Layer 5 of a small transformer language model trained on English Wikipedia (12 layers, counted from 0, width 128).
A neuron's activation on a vector x is GELU(gate . x) times (in . x), where the dot is the dot product.
The model reads these tokens: " and" " k" "ill" "ed" " " "[" "m" "an" "y" " of" "]" " the" " p" "e" "op" "le" " of" " that" " l" "and" " and" " the" " re" "st"

The vector x that enters this layer's MLP at each token. A number n stands for (n - 500) times 0.0072.
0 " and": 479 412 473 524 445 544 372 653 386 536 592 304 593 484 780 389 371 686 402 464 532 328 685 460 429 601 744 409 591 562 500 390 461 482 651 473 658 464 541 684 407 705 433 483 584 401 492 418 519 545 533 351 467 301 621 498 363 302 356 333 177 384 661 109 516 415 450 415 557 622 582 556 329 566 179 545 488 662 710 367 456 698 615 598 454 621 499 459 518 548 491 618 641 564 414 580 612 583 721 570 556 417 558 409 467 603 548 207 461 543 567 569 595 324 631 437 603 417 385 25 703 500 441 542 563 618 562 237
1 " k": 658 188 467 530 602 590 407 473 461 638 717 462 459 541 500 285 535 454 386 493 397 390 362 513 419 668 538 263 757 371 542 499 763 584 399 609 734 425 604 614 409 679 519 623 642 683 640 485 525 466 559 534 691 423 595 629 311 246 396 568 446 468 481 462 510 472 585 403 759 584 604 549 446 446 533 386 617 299 410 529 386 685 544 471 638 537 463 452 644 576 306 654 446 424 429 539 534 244 715 671 368 140 499 485 506 648 421 389 647 563 628 319 427 317 461 409 485 496 363 39 490 552 378 544 564 691 440 255
2 "ill": 509 544 357 433 521 477 506 349 496 493 399 470 243 562 494 241 511 281 619 768 604 517 545 743 653 758 601 634 397 351 457 688 468 719 425 577 446 381 415 449 337 299 432 475 640 623 360 752 608 433 473 309 483 329 673 470 418 466 488 274 566 540 220 228 579 407 441 489 489 612 538 532 428 566 534 521 379 269 368 428 511 653 522 654 581 281 253 555 657 758 591 540 561 626 362 589 459 808 588 351 597 436 631 766 371 559 427 642 548 678 395 663 705 362 468 286 408 489 496 313 525 340 438 604 792 733 516 356
3 "ed": 472 601 511 280 703 452 602 703 732 461 445 314 475 623 709 160 478 463 433 737 571 477 445 671 474 782 408 432 628 517 562 475 669 462 363 445 251 583 395 337 367 428 461 544 643 295 593 533 557 384 218 470 496 546 588 574 398 401 435 546 481 404 431 318 415 264 529 540 590 493 407 723 588 618 189 509 517 535 86 332 647 514 674 611 491 437 326 502 671 649 583 446 515 630 466 484 620 535 683 492 545 590 787 522 362 525 560 374 387 503 565 525 634 413 415 464 559 384 548 286 562 565 589 736 666 493 335 241
4 " ": 558 686 363 578 365 314 464 543 485 489 821 335 566 377 510 261 470 476 414 423 717 345 624 378 412 605 507 407 609 574 508 358 573 309 248 694 409 383 291 345 540 614 533 547 638 606 467 423 543 396 528 471 481 652 560 621 309 249 417 588 480 425 426 370 516 388 554 388 520 533 501 662 545 670 435 511 519 409 425 468 576 688 729 531 491 372 448 524 692 677 281 496 549 466 399 767 840 477 681 647 564 709 578 433 504 528 464 310 296 605 519 467 558 472 549 566 553 572 179 70 685 484 526 600 367 632 505 414
5 "[": 411 667 505 487 370 511 565 267 442 539 668 381 476 442 452 92 506 450 464 666 532 631 779 549 316 485 484 569 532 452 438 500 647 400 522 453 488 436 388 620 391 473 314 447 646 597 404 528 534 204 710 469 561 453 557 629 461 241 578 857 215 481 572 584 528 473 633 542 641 434 535 423 280 627 552 674 691 231 368 553 472 693 688 587 371 523 378 615 475 775 515 652 718 530 496 475 575 548 526 448 491 647 512 644 470 613 611 568 427 385 546 586 250 296 467 546 333 310 537 76 546 482 626 534 289 509 480 631
6 "m": 443 442 454 706 399 502 367 447 316 358 663 487 299 669 393 437 607 409 301 359 459 422 401 420 549 575 445 194 353 336 673 468 614 453 400 417 783 260 608 565 366 524 372 643 611 527 340 392 535 355 518 376 489 523 598 612 643 349 504 573 509 324 719 581 639 502 555 530 867 591 483 486 496 460 602 414 477 422 225 596 446 708 447 537 753 398 396 590 533 684 506 628 607 481 677 626 480 608 563 870 273 587 590 575 349 378 347 609 662 596 610 571 483 496 501 390 582 391 547 99 534 394 572 594 470 577 352 414
7 "an": 516 532 577 628 196 410 456 391 591 530 651 161 353 481 380 433 468 387 277 717 356 416 496 436 550 479 548 372 448 273 603 455 640 277 704 329 544 374 673 332 660 487 383 549 557 545 421 320 822 571 539 375 266 348 455 571 528 439 480 514 467 514 219 570 501 366 545 330 548 424 792 548 667 447 746 406 475 469 321 659 594 848 680 775 769 641 443 427 618 627 436 391 768 441 584 429 675 432 501 445 519 636 505 666 260 482 581 669 432 615 423 541 414 469 403 534 561 425 520 557 487 494 509 403 358 631 547 444
8 "y": 438 310 578 623 445 576 385 562 653 330 654 285 450 507 356 563 724 153 344 608 249 432 600 402 465 590 519 407 353 462 448 370 510 285 520 368 384 556 624 295 376 421 478 493 467 791 572 618 555 570 425 553 549 135 503 752 632 232 504 372 303 449 601 237 460 181 541 476 613 423 595 622 586 642 461 550 624 474 448 839 766 669 506 603 383 662 437 576 676 641 471 381 661 530 512 452 537 770 674 579 521 696 628 531 415 461 723 484 516 470 357 750 629 405 437 422 638 375 533 462 514 370 609 449 376 376 326 432
9 " of": 464 369 669 788 374 515 554 402 647 423 712 323 451 529 494 442 725 486 501 656 508 293 520 414 377 423 437 474 352 478 399 480 438 491 571 592 554 394 523 423 639 424 333 486 524 490 467 250 609 519 279 253 796 368 440 511 319 269 405 553 363 167 483 353 303 464 447 498 578 562 628 564 562 640 310 432 687 704 273 540 552 631 849 605 541 737 512 528 638 474 487 564 665 612 636 402 451 483 749 629 323 630 744 411 498 463 639 131 418 774 551 707 718 398 574 398 529 272 367 340 636 507 629 423 597 407 376 534
10 "]": 472 540 464 631 642 494 377 641 693 442 783 520 592 564 513 532 414 240 198 527 562 540 559 660 350 530 638 582 627 387 563 684 663 444 314 465 518 316 392 532 485 536 531 601 753 532 460 326 300 249 593 569 537 575 393 705 430 188 372 480 303 466 664 353 439 434 430 310 572 498 277 492 386 644 301 646 611 650 575 618 388 572 710 573 338 541 490 492 434 541 564 601 622 762 486 663 461 180 561 713 545 518 716 509 555 600 498 620 578 394 587 617 363 328 331 475 388 341 297 146 632 491 467 527 378 510 475 518
11 " the": 402 459 305 574 422 398 556 475 368 444 722 266 608 535 595 244 574 461 362 513 521 237 361 611 489 542 399 438 621 487 528 421 489 326 497 287 546 555 504 645 481 575 502 554 679 231 618 594 560 513 570 368 597 268 479 664 555 255 380 645 403 269 452 557 734 485 454 456 588 569 569 549 447 604 255 276 562 502 480 528 392 767 565 543 620 454 568 447 583 677 612 491 664 374 577 432 458 395 575 644 458 588 604 590 537 496 562 352 548 853 518 572 611 438 678 451 379 266 526 31 822 498 570 467 503 754 591 206
12 " p": 378 233 542 473 489 530 432 540 379 303 607 526 638 470 447 592 506 561 400 554 553 430 536 441 574 801 540 256 568 629 565 469 459 333 485 494 658 491 536 518 385 640 290 626 598 541 575 598 563 409 661 382 464 588 195 589 515 229 421 400 476 457 296 452 433 372 566 556 577 629 405 636 631 563 734 527 469 619 398 553 484 708 525 491 614 442 378 467 470 500 517 562 461 421 366 356 557 527 690 856 372 321 762 399 296 603 526 465 746 652 462 607 322 374 500 581 349 321 341 94 730 446 638 690 368 620 439 544
13 "e": 578 676 671 589 412 511 539 484 306 449 452 569 514 518 639 526 304 357 290 469 492 327 797 253 409 573 396 647 556 526 537 284 547 461 602 469 523 310 503 189 308 642 514 598 429 591 400 336 853 570 508 395 348 549 364 609 444 170 621 702 343 424 304 562 646 471 483 541 625 647 590 553 676 590 687 612 560 473 648 456 638 390 452 659 507 553 550 475 674 654 330 470 387 405 564 376 508 600 344 729 338 400 943 662 515 820 445 383 630 444 445 419 307 377 509 498 421 323 388 374 715 633 599 569 321 412 472 489
14 "op": 383 495 615 717 644 438 593 562 513 285 750 395 605 344 340 705 386 394 366 261 415 431 488 435 539 635 510 584 546 455 542 362 452 580 330 378 502 202 476 588 591 724 574 337 447 858 470 583 658 599 391 442 438 500 485 576 746 232 430 234 410 532 702 436 346 683 313 624 529 428 646 635 357 531 799 378 584 363 861 408 571 566 437 391 402 507 336 452 421 591 375 338 415 348 433 457 480 433 461 638 622 647 719 758 406 644 530 460 470 635 496 272 460 385 385 440 626 402 635 532 770 605 357 602 552 447 274 495
15 "le": 476 757 466 557 510 418 541 449 330 490 670 572 341 501 799 601 436 249 786 627 264 368 549 515 524 446 394 403 522 680 485 470 584 316 371 395 206 335 611 390 393 487 444 524 663 540 539 593 601 664 288 436 443 586 699 501 474 308 514 359 410 392 384 245 437 338 376 685 703 544 658 692 713 533 309 711 509 595 481 407 540 414 527 549 419 469 445 586 471 703 362 416 402 416 700 521 601 388 526 669 521 492 445 448 450 471 381 669 478 501 521 557 333 401 426 549 527 660 408 606 436 774 662 191 685 207 737 747
16 " of": 499 498 631 771 213 675 546 464 527 502 737 474 330 292 691 452 652 583 616 569 504 525 614 508 349 546 375 425 363 454 252 482 469 598 486 466 403 396 521 557 703 659 397 397 646 540 645 463 507 606 418 168 719 526 604 550 477 424 445 446 276 234 609 292 240 598 369 493 515 527 677 632 481 605 264 347 534 564 544 370 543 517 784 585 397 654 538 556 608 565 426 570 657 508 569 453 396 646 554 763 483 330 736 465 530 446 538 27 394 599 558 622 663 391 517 259 485 257 411 242 596 504 664 348 574 436 456 536
17 " that": 447 500 357 604 502 544 571 425 593 400 854 361 606 497 459 501 469 578 356 587 489 462 643 696 426 627 715 477 407 552 715 602 453 249 409 501 476 427 515 755 302 608 352 576 725 488 412 502 320 425 667 366 453 468 453 600 366 168 319 488 348 476 479 333 589 233 434 617 780 603 326 584 658 410 270 683 684 811 586 475 464 418 520 560 574 435 534 481 541 609 589 695 280 426 525 557 461 472 694 454 478 503 541 591 570 716 524 588 448 395 635 519 607 313 597 293 247 320 418 207 714 697 379 507 341 532 464 441
18 " l": 644 462 423 591 604 449 388 632 271 75 826 342 554 629 521 329 456 403 426 324 405 282 472 607 415 679 344 387 612 359 472 487 413 303 392 473 595 371 551 701 578 647 472 610 677 630 584 325 401 407 567 312 935 472 262 504 537 485 474 374 266 380 398 419 550 253 627 422 570 589 599 626 612 582 589 501 488 444 515 331 590 513 356 666 738 412 662 686 559 624 447 606 593 336 688 602 568 545 560 641 562 473 650 463 413 661 622 522 631 652 571 344 683 483 567 381 500 377 318 326 443 408 454 412 441 665 465 493
19 "and": 325 366 648 719 563 673 542 657 572 467 759 488 328 566 459 316 480 494 329 431 542 302 489 595 611 717 526 500 650 331 572 414 617 442 294 586 285 555 520 458 338 504 430 446 411 655 593 481 389 490 531 798 584 567 272 479 301 479 555 135 499 435 480 509 688 403 461 380 592 482 402 644 699 617 580 587 602 437 382 397 583 708 484 532 322 635 550 571 489 633 509 299 462 311 346 596 502 573 630 539 279 426 499 457 362 509 660 500 292 545 601 543 618 361 529 861 514 645 309 357 661 162 436 423 763 522 718 449
20 " and": 425 442 545 564 494 540 470 485 498 344 560 421 563 558 755 190 467 537 568 590 658 401 677 444 426 651 678 417 545 533 363 427 415 596 697 381 425 629 395 502 413 548 397 262 476 475 455 468 605 707 527 159 535 230 652 663 360 372 299 395 215 558 593 113 505 268 429 405 600 594 660 703 408 710 267 521 426 625 439 373 579 754 519 643 468 546 414 581 413 594 390 463 589 705 521 497 726 547 638 459 332 486 433 280 415 491 533 288 492 482 533 730 518 438 467 509 616 443 406 340 638 528 722 590 458 533 747 382
21 " the": 388 455 306 606 433 451 571 549 429 519 677 343 600 488 608 254 547 516 455 533 581 241 478 540 408 605 385 415 573 494 576 395 465 374 471 353 541 580 546 687 474 657 523 642 631 224 616 577 536 524 578 392 596 335 480 623 471 258 327 637 396 301 546 482 658 393 379 388 613 567 535 589 410 550 202 304 515 580 512 501 376 654 599 545 628 434 576 388 575 589 510 523 773 358 592 476 449 397 700 748 539 465 660 587 539 419 529 323 524 825 456 474 585 375 740 450 423 351 473 36 758 580 478 474 551 812 558 97
22 " re": 516 455 678 577 576 490 367 367 408 455 835 525 509 340 456 565 368 481 458 467 507 389 565 487 483 643 417 376 552 558 600 307 572 374 499 568 603 437 524 688 407 251 419 476 487 596 493 349 547 443 751 426 655 616 327 443 321 245 354 419 342 143 321 409 477 413 445 433 618 648 394 546 454 489 814 519 632 549 651 377 524 645 531 538 667 580 524 490 480 365 540 379 640 404 469 479 595 465 542 682 435 437 890 429 642 660 641 547 412 580 534 469 214 392 598 561 599 472 396 81 824 417 451 746 457 711 624 475
23 "st": 199 459 494 687 588 495 549 332 504 656 527 529 464 373 690 456 415 517 621 605 412 407 623 236 590 753 419 474 426 613 467 471 492 348 391 395 411 252 516 622 374 482 565 503 463 337 508 527 472 572 864 636 383 473 351 884 531 456 338 236 482 716 545 355 300 349 721 536 663 708 479 573 521 519 677 423 620 497 578 597 601 549 422 390 581 537 248 260 522 405 365 378 490 342 686 802 658 523 396 740 215 483 694 575 353 490 515 520 521 551 518 514 500 390 623 468 484 396 303 458 865 364 578 429 525 587 448 315

Each question shows the input weights of one neuron of the MLP. A number n stands for (n - 500) times 0.00078.

n19 gate: 595 583 487 507 363 529 637 437 487 604 399 478 538 409 391 566 529 633 519 725 568 462 622 543 634 382 352 640 650 428 516 455 600 513 679 594 607 745 468 556 445 529 484 605 664 369 529 503 397 488 715 475 612 306 536 442 396 450 348 523 416 349 545 356 362 579 477 591 512 481 516 426 450 429 413 357 516 446 535 679 435 655 330 279 347 500 692 362 384 318 655 418 401 369 610 401 339 458 628 430 448 487 566 430 445 468 510 615 603 562 463 542 358 451 638 629 391 455 375 383 656 445 547 678 535 670 347 375
n19 in: 472 543 427 573 538 406 472 585 568 685 541 457 571 588 539 415 406 337 367 488 475 589 305 424 317 503 433 443 339 545 515 315 425 469 415 556 529 457 574 509 406 633 583 463 516 478 439 338 348 464 561 491 320 469 556 431 591 482 534 481 653 537 447 673 586 561 516 415 506 620 549 411 357 533 752 406 528 577 571 336 516 723 630 221 699 446 404 590 594 588 404 582 623 512 556 506 374 538 370 613 556 326 411 460 646 438 632 639 416 449 437 311 603 437 503 447 458 494 624 438 452 409 208 625 659 519 491 553
On which token does it fire most? 21 " the"

n23 gate: 555 620 595 497 509 435 500 676 537 481 509 701 476 628 434 464 487 346 534 433 512 512 775 610 418 467 411 465 214 419 573 565 350 280 371 594 418 427 661 367 519 621 436 426 559 558 485 488 537 608 337 591 503 552 497 472 491 631 405 398 500 742 428 613 589 378 677 431 551 410 346 483 551 417 392 751 607 491 488 563 450 491 515 472 422 455 497 385 370 569 694 682 607 593 531 500 542 337 463 362 587 553 516 442 680 463 491 614 622 314 503 465 562 545 500 367 548 525 312 486 401 487 491 536 407 457 331 703
n23 in: 526 633 247 313 434 464 393 378 377 447 627 526 351 559 456 417 550 298 529 461 513 545 415 507 387 671 701 470 506 465 374 416 529 555 629 573 562 606 513 790 484 542 374 607 592 701 558 613 503 478 520 593 552 416 429 510 283 538 510 268 467 559 405 337 660 490 540 414 592 576 609 434 526 475 421 460 493 565 431 513 675 497 607 448 726 587 428 431 609 454 571 612 526 421 622 503 582 570 709 432 493 464 560 435 412 624 642 548 579 593 386 454 497 240 644 340 341 304 383 470 383 444 449 756 277 477 480 432
On which two tokens does it fire most, strongest first? 17 " that", 10 "]"

n309 gate: 702 427 425 641 545 465 544 566 427 622 591 557 690 320 630 584 471 448 373 610 542 362 564 379 406 624 392 487 560 649 459 544 484 620 613 587 552 672 369 428 474 593 462 500 564 411 405 352 433 451 411 662 558 484 561 590 403 497 573 566 610 381 580 500 660 620 337 342 373 550 519 574 325 432 426 578 370 650 465 540 529 551 487 468 460 457 595 289 391 342 602 469 342 670 671 602 268 419 347 551 629 605 497 433 679 417 616 661 584 539 546 435 484 343 487 551 587 653 630 369 429 442 650 656 423 503 384 293
n309 in: 510 390 447 427 483 369 445 423 381 674 618 458 664 530 519 357 417 672 500 545 405 359 487 457 589 532 427 407 698 462 342 432 478 407 566 500 352 672 454 354 569 552 487 581 428 536 278 600 614 349 560 700 699 584 688 533 417 535 471 580 418 467 493 404 453 577 480 342 433 462 631 548 573 676 601 470 414 445 350 685 533 645 617 516 592 631 536 712 538 441 540 270 335 415 270 610 607 434 282 577 366 617 547 529 569 571 530 620 549 619 500 378 340 369 621 415 484 327 549 316 468 662 519 534 578 656 470 500
On which token does it fire most? 21 " the"

n135 gate: 330 535 450 435 418 451 325 327 329 692 426 402 733 546 807 366 539 464 399 441 496 566 419 543 286 476 493 314 318 633 528 818 531 472 350 422 560 376 553 442 528 489 771 521 708 409 455 493 479 401 641 734 567 542 567 589 393 710 458 536 562 556 433 479 500 517 504 500 538 360 469 237 472 273 527 475 386 303 683 517 486 460 560 332 387 522 490 574 435 578 587 548 399 640 606 415 507 489 637 611 532 553 303 343 722 560 486 753 528 425 517 553 362 382 570 528 626 454 546 452 364 571 528 557 634 665 415 371
n135 in: 540 452 447 459 515 315 526 634 485 689 549 592 649 526 664 547 373 317 720 413 434 587 269 556 399 571 500 567 606 571 496 405 489 380 470 567 392 428 640 342 445 309 682 496 578 804 424 485 599 521 367 708 239 657 497 422 554 567 322 424 596 611 652 549 387 449 440 604 464 586 345 449 442 309 628 567 560 364 397 596 411 503 438 346 493 318 423 231 529 485 360 305 606 589 422 450 504 283 533 602 444 478 538 416 423 698 481 632 904 601 571 575 385 514 378 706 246 577 467 460 361 656 565 299 637 562 318 485
On which token does it fire most? 1 " k"

n204 gate: 532 500 427 443 427 480 329 433 436 500 546 455 503 723 481 490 698 553 523 301 461 458 503 576 309 428 570 378 523 342 596 452 516 638 447 671 410 678 510 652 425 233 449 413 399 377 503 433 351 632 477 506 383 432 623 352 404 691 461 667 455 422 480 490 437 481 437 625 374 626 614 542 570 440 384 394 421 571 503 394 638 383 442 500 525 574 652 637 245 569 654 554 448 660 444 465 513 833 429 516 585 451 590 535 445 506 572 538 503 563 418 774 448 359 705 451 434 676 471 381 620 586 675 432 630 390 579 445
n204 in: 298 350 609 641 609 524 447 530 424 503 548 386 798 557 565 546 629 395 503 338 634 586 584 678 507 614 647 721 493 458 497 447 552 444 449 426 408 418 634 500 224 540 437 497 597 440 470 351 604 523 507 493 339 520 449 632 562 458 622 645 544 729 358 360 479 431 326 497 461 594 772 463 589 684 519 667 514 433 252 474 493 348 480 560 542 441 620 631 454 347 590 530 404 455 287 571 665 408 289 377 706 530 421 443 648 527 591 467 530 456 591 687 497 358 520 577 562 456 603 482 549 297 382 333 621 447 439 500
On which token does it fire most, and how strongly? 20 " and", at about 0.93

n41 gate: 560 585 339 596 528 506 536 514 612 542 403 472 755 575 580 514 604 615 522 505 392 593 475 562 531 621 735 466 660 489 423 349 522 429 525 620 537 543 483 500 545 376 459 552 567 464 418 385 517 366 560 624 403 445 395 601 373 505 377 514 536 497 428 351 441 475 359 441 519 345 600 526 419 551 438 475 374 624 442 559 388 563 514 384 360 514 384 591 462 528 446 592 681 452 645 391 417 447 608 760 528 600 500 610 483 676 472 457 494 354 404 306 453 465 531 445 559 362 506 515 476 528 413 497 647 550 450 561
n41 in: 583 535 583 307 459 433 523 378 443 515 489 318 741 310 607 537 500 421 598 503 514 477 604 583 524 514 470 515 419 452 480 336 328 383 435 485 571 429 488 525 285 587 463 474 433 431 698 391 465 399 372 500 364 537 495 480 642 374 543 402 557 576 573 450 399 557 624 395 570 567 636 380 370 522 402 562 385 457 425 525 585 434 607 725 477 515 612 288 421 538 747 517 497 511 503 380 553 644 517 580 532 567 444 612 433 558 631 632 252 538 492 553 544 364 581 372 430 448 566 529 506 570 588 583 424 448 611 503
On which token does it fire most? 0 " and"

n176 gate: 512 463 459 519 619 404 365 649 313 257 562 654 448 544 431 497 685 682 423 336 618 585 349 418 713 324 538 544 451 437 579 494 554 494 747 472 535 436 574 497 720 460 610 561 488 463 405 454 327 623 589 584 624 528 389 475 427 577 543 471 549 463 506 638 633 445 560 388 530 482 579 463 597 628 584 538 487 509 343 467 553 351 537 645 536 398 478 506 482 528 443 273 567 443 562 321 389 641 466 369 425 441 453 460 463 691 581 548 503 503 443 462 478 453 401 305 497 605 697 452 263 509 482 420 410 251 494 442
n176 in: 595 404 476 497 389 403 325 373 671 580 541 202 408 597 494 448 638 429 338 297 434 265 454 554 476 417 653 631 546 458 258 428 374 644 393 272 459 610 331 571 477 434 647 546 500 398 392 638 613 362 582 581 464 477 597 423 539 522 529 517 438 437 493 540 453 559 622 379 593 400 565 485 432 443 333 601 574 397 503 621 684 538 682 642 477 517 358 407 581 500 582 503 283 510 436 314 622 665 689 392 513 550 463 395 434 645 610 622 480 625 564 597 264 468 430 560 490 580 493 545 622 497 370 230 453 616 547 411
On which token does it fire most? 7 "an"

n56 gate: 509 538 426 490 503 465 387 522 625 733 629 345 547 599 362 478 381 381 450 463 228 509 491 603 295 436 626 519 519 503 628 365 565 559 497 452 668 605 617 571 332 734 619 541 481 450 406 456 509 365 637 614 595 484 506 417 367 640 438 461 571 665 462 593 471 503 542 522 531 402 602 398 580 646 534 307 567 431 355 676 583 578 405 330 297 406 503 573 543 382 578 547 390 518 624 405 509 593 519 672 373 446 532 487 570 582 545 445 395 416 439 728 646 454 405 582 475 592 680 385 512 554 466 524 681 509 267 667
n56 in: 227 555 510 497 550 662 503 436 338 526 497 402 474 431 792 471 490 450 562 341 615 626 376 440 473 386 463 293 627 408 351 607 331 490 420 404 466 407 516 609 480 500 636 598 398 461 704 490 510 436 426 420 553 373 441 298 629 399 500 544 531 467 394 467 419 474 440 510 717 500 336 424 455 449 665 583 600 392 598 440 457 466 549 359 490 250 366 510 378 457 375 783 571 560 407 734 640 470 726 584 500 329 523 399 543 444 530 503 424 457 678 407 665 434 648 378 446 543 405 608 621 470 613 418 602 549 656 467
On which token does it fire most, and how strongly? 1 " k", at about 1.7

n119 gate: 510 374 510 719 581 537 713 447 368 574 576 560 543 503 487 647 354 388 370 635 530 536 493 575 626 429 657 456 517 607 536 493 539 668 547 389 456 575 560 477 362 517 576 490 339 334 351 526 403 481 541 497 430 474 481 517 516 568 543 500 590 607 426 344 421 421 415 226 305 497 575 444 255 674 584 642 497 513 390 687 453 345 517 517 565 586 380 554 425 442 558 316 285 672 551 568 529 286 600 388 342 610 660 321 580 557 341 578 342 228 464 585 453 359 701 440 360 570 537 555 708 717 490 529 423 623 564 616
n119 in: 469 641 410 403 558 573 462 475 238 366 632 450 687 379 482 355 538 494 409 603 544 388 343 474 836 326 329 561 487 445 329 431 423 553 452 516 446 392 516 380 519 456 643 365 633 425 444 407 553 320 601 571 670 319 688 405 500 451 463 484 335 437 475 490 606 603 497 385 558 570 463 596 414 582 552 631 554 475 749 500 592 533 349 541 488 607 597 588 568 522 464 568 587 775 484 427 713 433 585 581 516 661 555 494 538 509 475 423 516 349 585 522 506 373 456 579 381 478 425 517 628 711 438 464 487 541 608 566
On which token does it fire most, and how strongly? 10 "]", at about 2.1

n173 gate: 449 666 528 507 749 705 679 450 433 576 435 633 423 654 325 440 465 441 680 369 541 450 486 462 400 592 500 597 419 493 574 503 464 611 648 614 587 427 690 723 449 360 588 385 428 486 480 493 582 454 321 507 381 567 484 452 430 464 567 675 621 387 558 614 458 587 573 514 775 520 547 421 400 500 191 524 469 558 606 372 376 265 418 361 464 335 615 364 246 583 521 527 490 645 675 411 655 659 623 406 665 544 566 581 360 670 631 540 579 434 460 569 339 549 473 653 341 418 456 537 331 383 533 392 582 544 655 609
n173 in: 586 455 451 285 526 280 596 494 331 497 653 670 656 364 431 557 611 503 577 706 542 468 404 451 474 675 338 300 445 534 449 516 534 417 516 422 399 427 545 406 464 639 653 513 526 471 398 497 468 684 277 598 355 695 604 513 484 388 560 613 428 419 445 448 516 440 418 399 534 637 532 613 491 575 581 448 480 564 529 475 660 503 265 513 597 241 503 542 579 487 464 636 465 544 558 624 541 582 629 411 513 510 388 372 419 391 370 384 571 382 472 667 597 280 632 613 419 384 567 526 456 855 541 349 603 404 474 497
On which token does it fire most, and how strongly? 15 "le", at about 1.9

n95 gate: 652 628 493 566 456 442 276 461 394 395 490 189 574 673 337 573 239 319 568 560 640 585 575 610 493 531 632 496 589 559 482 400 378 779 551 395 422 451 697 570 392 514 730 692 428 443 472 578 382 344 614 549 518 550 531 500 370 490 436 459 363 496 536 500 434 779 449 348 611 479 444 278 475 341 542 533 351 604 529 400 446 311 582 504 500 168 600 389 367 431 600 468 365 573 612 486 393 402 532 486 568 514 657 258 532 564 536 803 601 369 635 631 532 397 514 389 549 568 475 699 476 333 521 418 324 343 478 504
n95 in: 546 465 533 602 673 414 405 353 518 507 537 642 595 679 400 611 486 568 525 605 525 682 241 471 612 486 525 334 588 531 514 521 503 447 532 486 567 336 578 535 493 425 461 479 746 281 444 539 454 576 636 569 511 489 439 636 375 319 496 522 546 486 382 309 449 279 663 629 569 438 524 805 643 627 603 413 493 351 372 384 511 607 252 574 510 511 433 283 427 525 416 650 391 445 719 270 393 421 635 570 618 489 449 701 347 659 529 569 597 634 576 345 611 401 411 418 631 358 712 400 338 324 765 435 696 606 522 500
On which token does it fire most, and how strongly? 17 " that", at about 0.71

n141 gate: 521 595 598 465 544 395 500 364 457 625 468 423 521 671 548 500 462 466 580 506 611 710 254 547 368 673 459 365 469 404 253 518 596 622 725 584 603 624 417 587 391 364 457 426 550 466 344 421 485 428 347 539 519 524 395 584 494 613 570 532 491 460 416 679 437 723 494 781 623 491 334 329 461 491 542 409 597 666 395 479 484 567 580 278 428 484 611 398 443 437 519 552 561 440 419 455 452 585 441 512 516 336 453 405 392 438 628 629 581 563 569 300 664 417 420 438 497 543 555 494 431 594 479 335 494 623 403 386
n141 in: 530 442 155 549 361 641 629 245 480 507 490 578 520 555 470 400 358 483 561 500 466 537 537 650 424 272 538 562 710 354 372 378 623 473 507 324 639 383 541 513 435 503 453 456 435 354 723 544 411 612 539 550 343 524 506 610 664 645 480 398 576 534 651 219 329 695 424 404 573 490 530 497 580 579 467 625 673 544 623 392 531 494 456 401 447 423 680 319 557 579 518 557 601 566 524 467 408 351 520 294 572 589 524 591 664 568 541 401 431 271 368 407 641 588 572 534 546 145 571 637 543 614 433 428 596 592 635 398
On which token does it fire most, and how strongly? 12 " p", at about 0.4

n243 gate: 497 608 408 417 690 575 677 203 559 585 464 441 500 431 536 518 468 544 488 525 662 604 609 532 395 358 458 614 503 309 768 664 458 712 481 535 521 506 335 610 513 516 494 373 610 615 454 392 497 772 420 369 466 494 547 453 564 593 392 648 724 344 648 433 541 518 589 412 621 473 607 390 735 485 488 538 383 512 562 611 509 385 631 438 533 551 562 528 460 475 571 524 432 624 689 563 518 468 388 451 465 378 497 587 462 345 626 485 491 348 551 627 676 359 522 444 430 587 469 466 400 481 369 476 559 634 525 388
n243 in: 527 445 406 459 691 559 610 539 540 404 538 362 494 361 518 611 316 646 564 609 417 627 568 290 494 649 620 537 316 491 585 518 491 379 547 662 497 590 328 560 590 475 454 561 454 567 421 652 571 527 506 644 620 506 398 500 446 467 366 427 500 485 466 516 352 464 497 516 554 592 602 406 440 595 551 447 478 448 509 308 624 512 472 555 461 639 457 309 714 503 627 391 567 679 466 476 586 225 571 470 553 657 648 451 454 445 286 473 543 509 491 519 472 423 451 454 497 537 433 564 187 597 473 412 775 571 354 338
On which token does it fire most? 2 "ill"

n68 gate: 550 443 692 526 264 205 399 453 509 352 579 347 610 567 620 556 487 519 573 506 328 729 446 484 319 302 526 348 557 608 506 427 506 450 758 490 512 734 583 478 599 522 749 456 372 307 560 465 443 506 648 388 526 361 539 432 516 684 330 447 399 478 564 506 347 582 513 413 596 271 304 488 566 558 451 633 607 522 471 451 413 587 478 306 565 487 516 605 528 484 431 437 399 549 619 417 340 309 599 503 468 436 581 528 529 567 506 488 378 636 407 422 551 494 398 478 454 481 370 625 481 490 563 427 449 392 516 640
n68 in: 441 621 793 507 433 487 562 519 520 420 560 434 549 507 458 661 383 490 628 526 573 471 447 695 574 500 598 544 257 420 549 467 423 572 557 700 428 361 411 613 540 592 448 457 358 671 497 624 573 468 422 226 553 507 591 250 189 532 578 565 417 609 453 329 693 451 382 573 510 519 561 610 468 557 427 302 557 530 345 223 480 444 553 546 539 486 516 397 374 470 497 396 484 382 553 532 455 634 592 382 700 579 166 441 381 487 537 600 690 574 641 704 364 548 517 467 494 553 395 485 609 376 532 484 530 467 497 349
Its three highest activations, in order, are on tokens 9 " of", 20 " and", 16 " of"

n39 gate: 398 715 524 476 622 443 497 510 454 692 535 666 622 507 313 409 527 483 324 651 417 435 417 368 449 648 609 547 374 439 638 530 542 520 517 601 620 500 613 506 550 523 375 602 470 543 437 539 527 448 589 562 547 625 598 497 679 689 497 438 621 594 319 625 466 385 337 544 565 423 507 377 425 336 413 537 335 646 413 423 335 443 709 503 591 486 394 550 392 183 586 588 352 648 611 706 423 605 244 480 513 537 486 371 563 490 433 519 339 246 519 416 349 369 373 610 578 563 387 536 364 466 670 379 346 417 369 387
n39 in: 673 500 539 472 650 431 538 517 378 320 458 545 646 503 473 322 378 476 589 605 397 574 551 434 458 600 402 685 568 410 303 442 650 422 503 503 559 513 699 554 369 569 588 483 362 428 490 564 339 520 652 527 555 605 503 826 416 593 514 380 596 386 317 577 528 456 458 524 647 350 359 513 275 702 308 476 479 497 401 285 295 636 545 589 527 330 602 297 450 521 634 480 503 666 548 460 629 577 562 619 486 517 409 725 490 846 465 597 486 503 407 538 486 358 534 538 490 438 521 547 447 458 685 503 376 770 483 749
On which token does it fire most, and how strongly? 10 "]", at about 0.3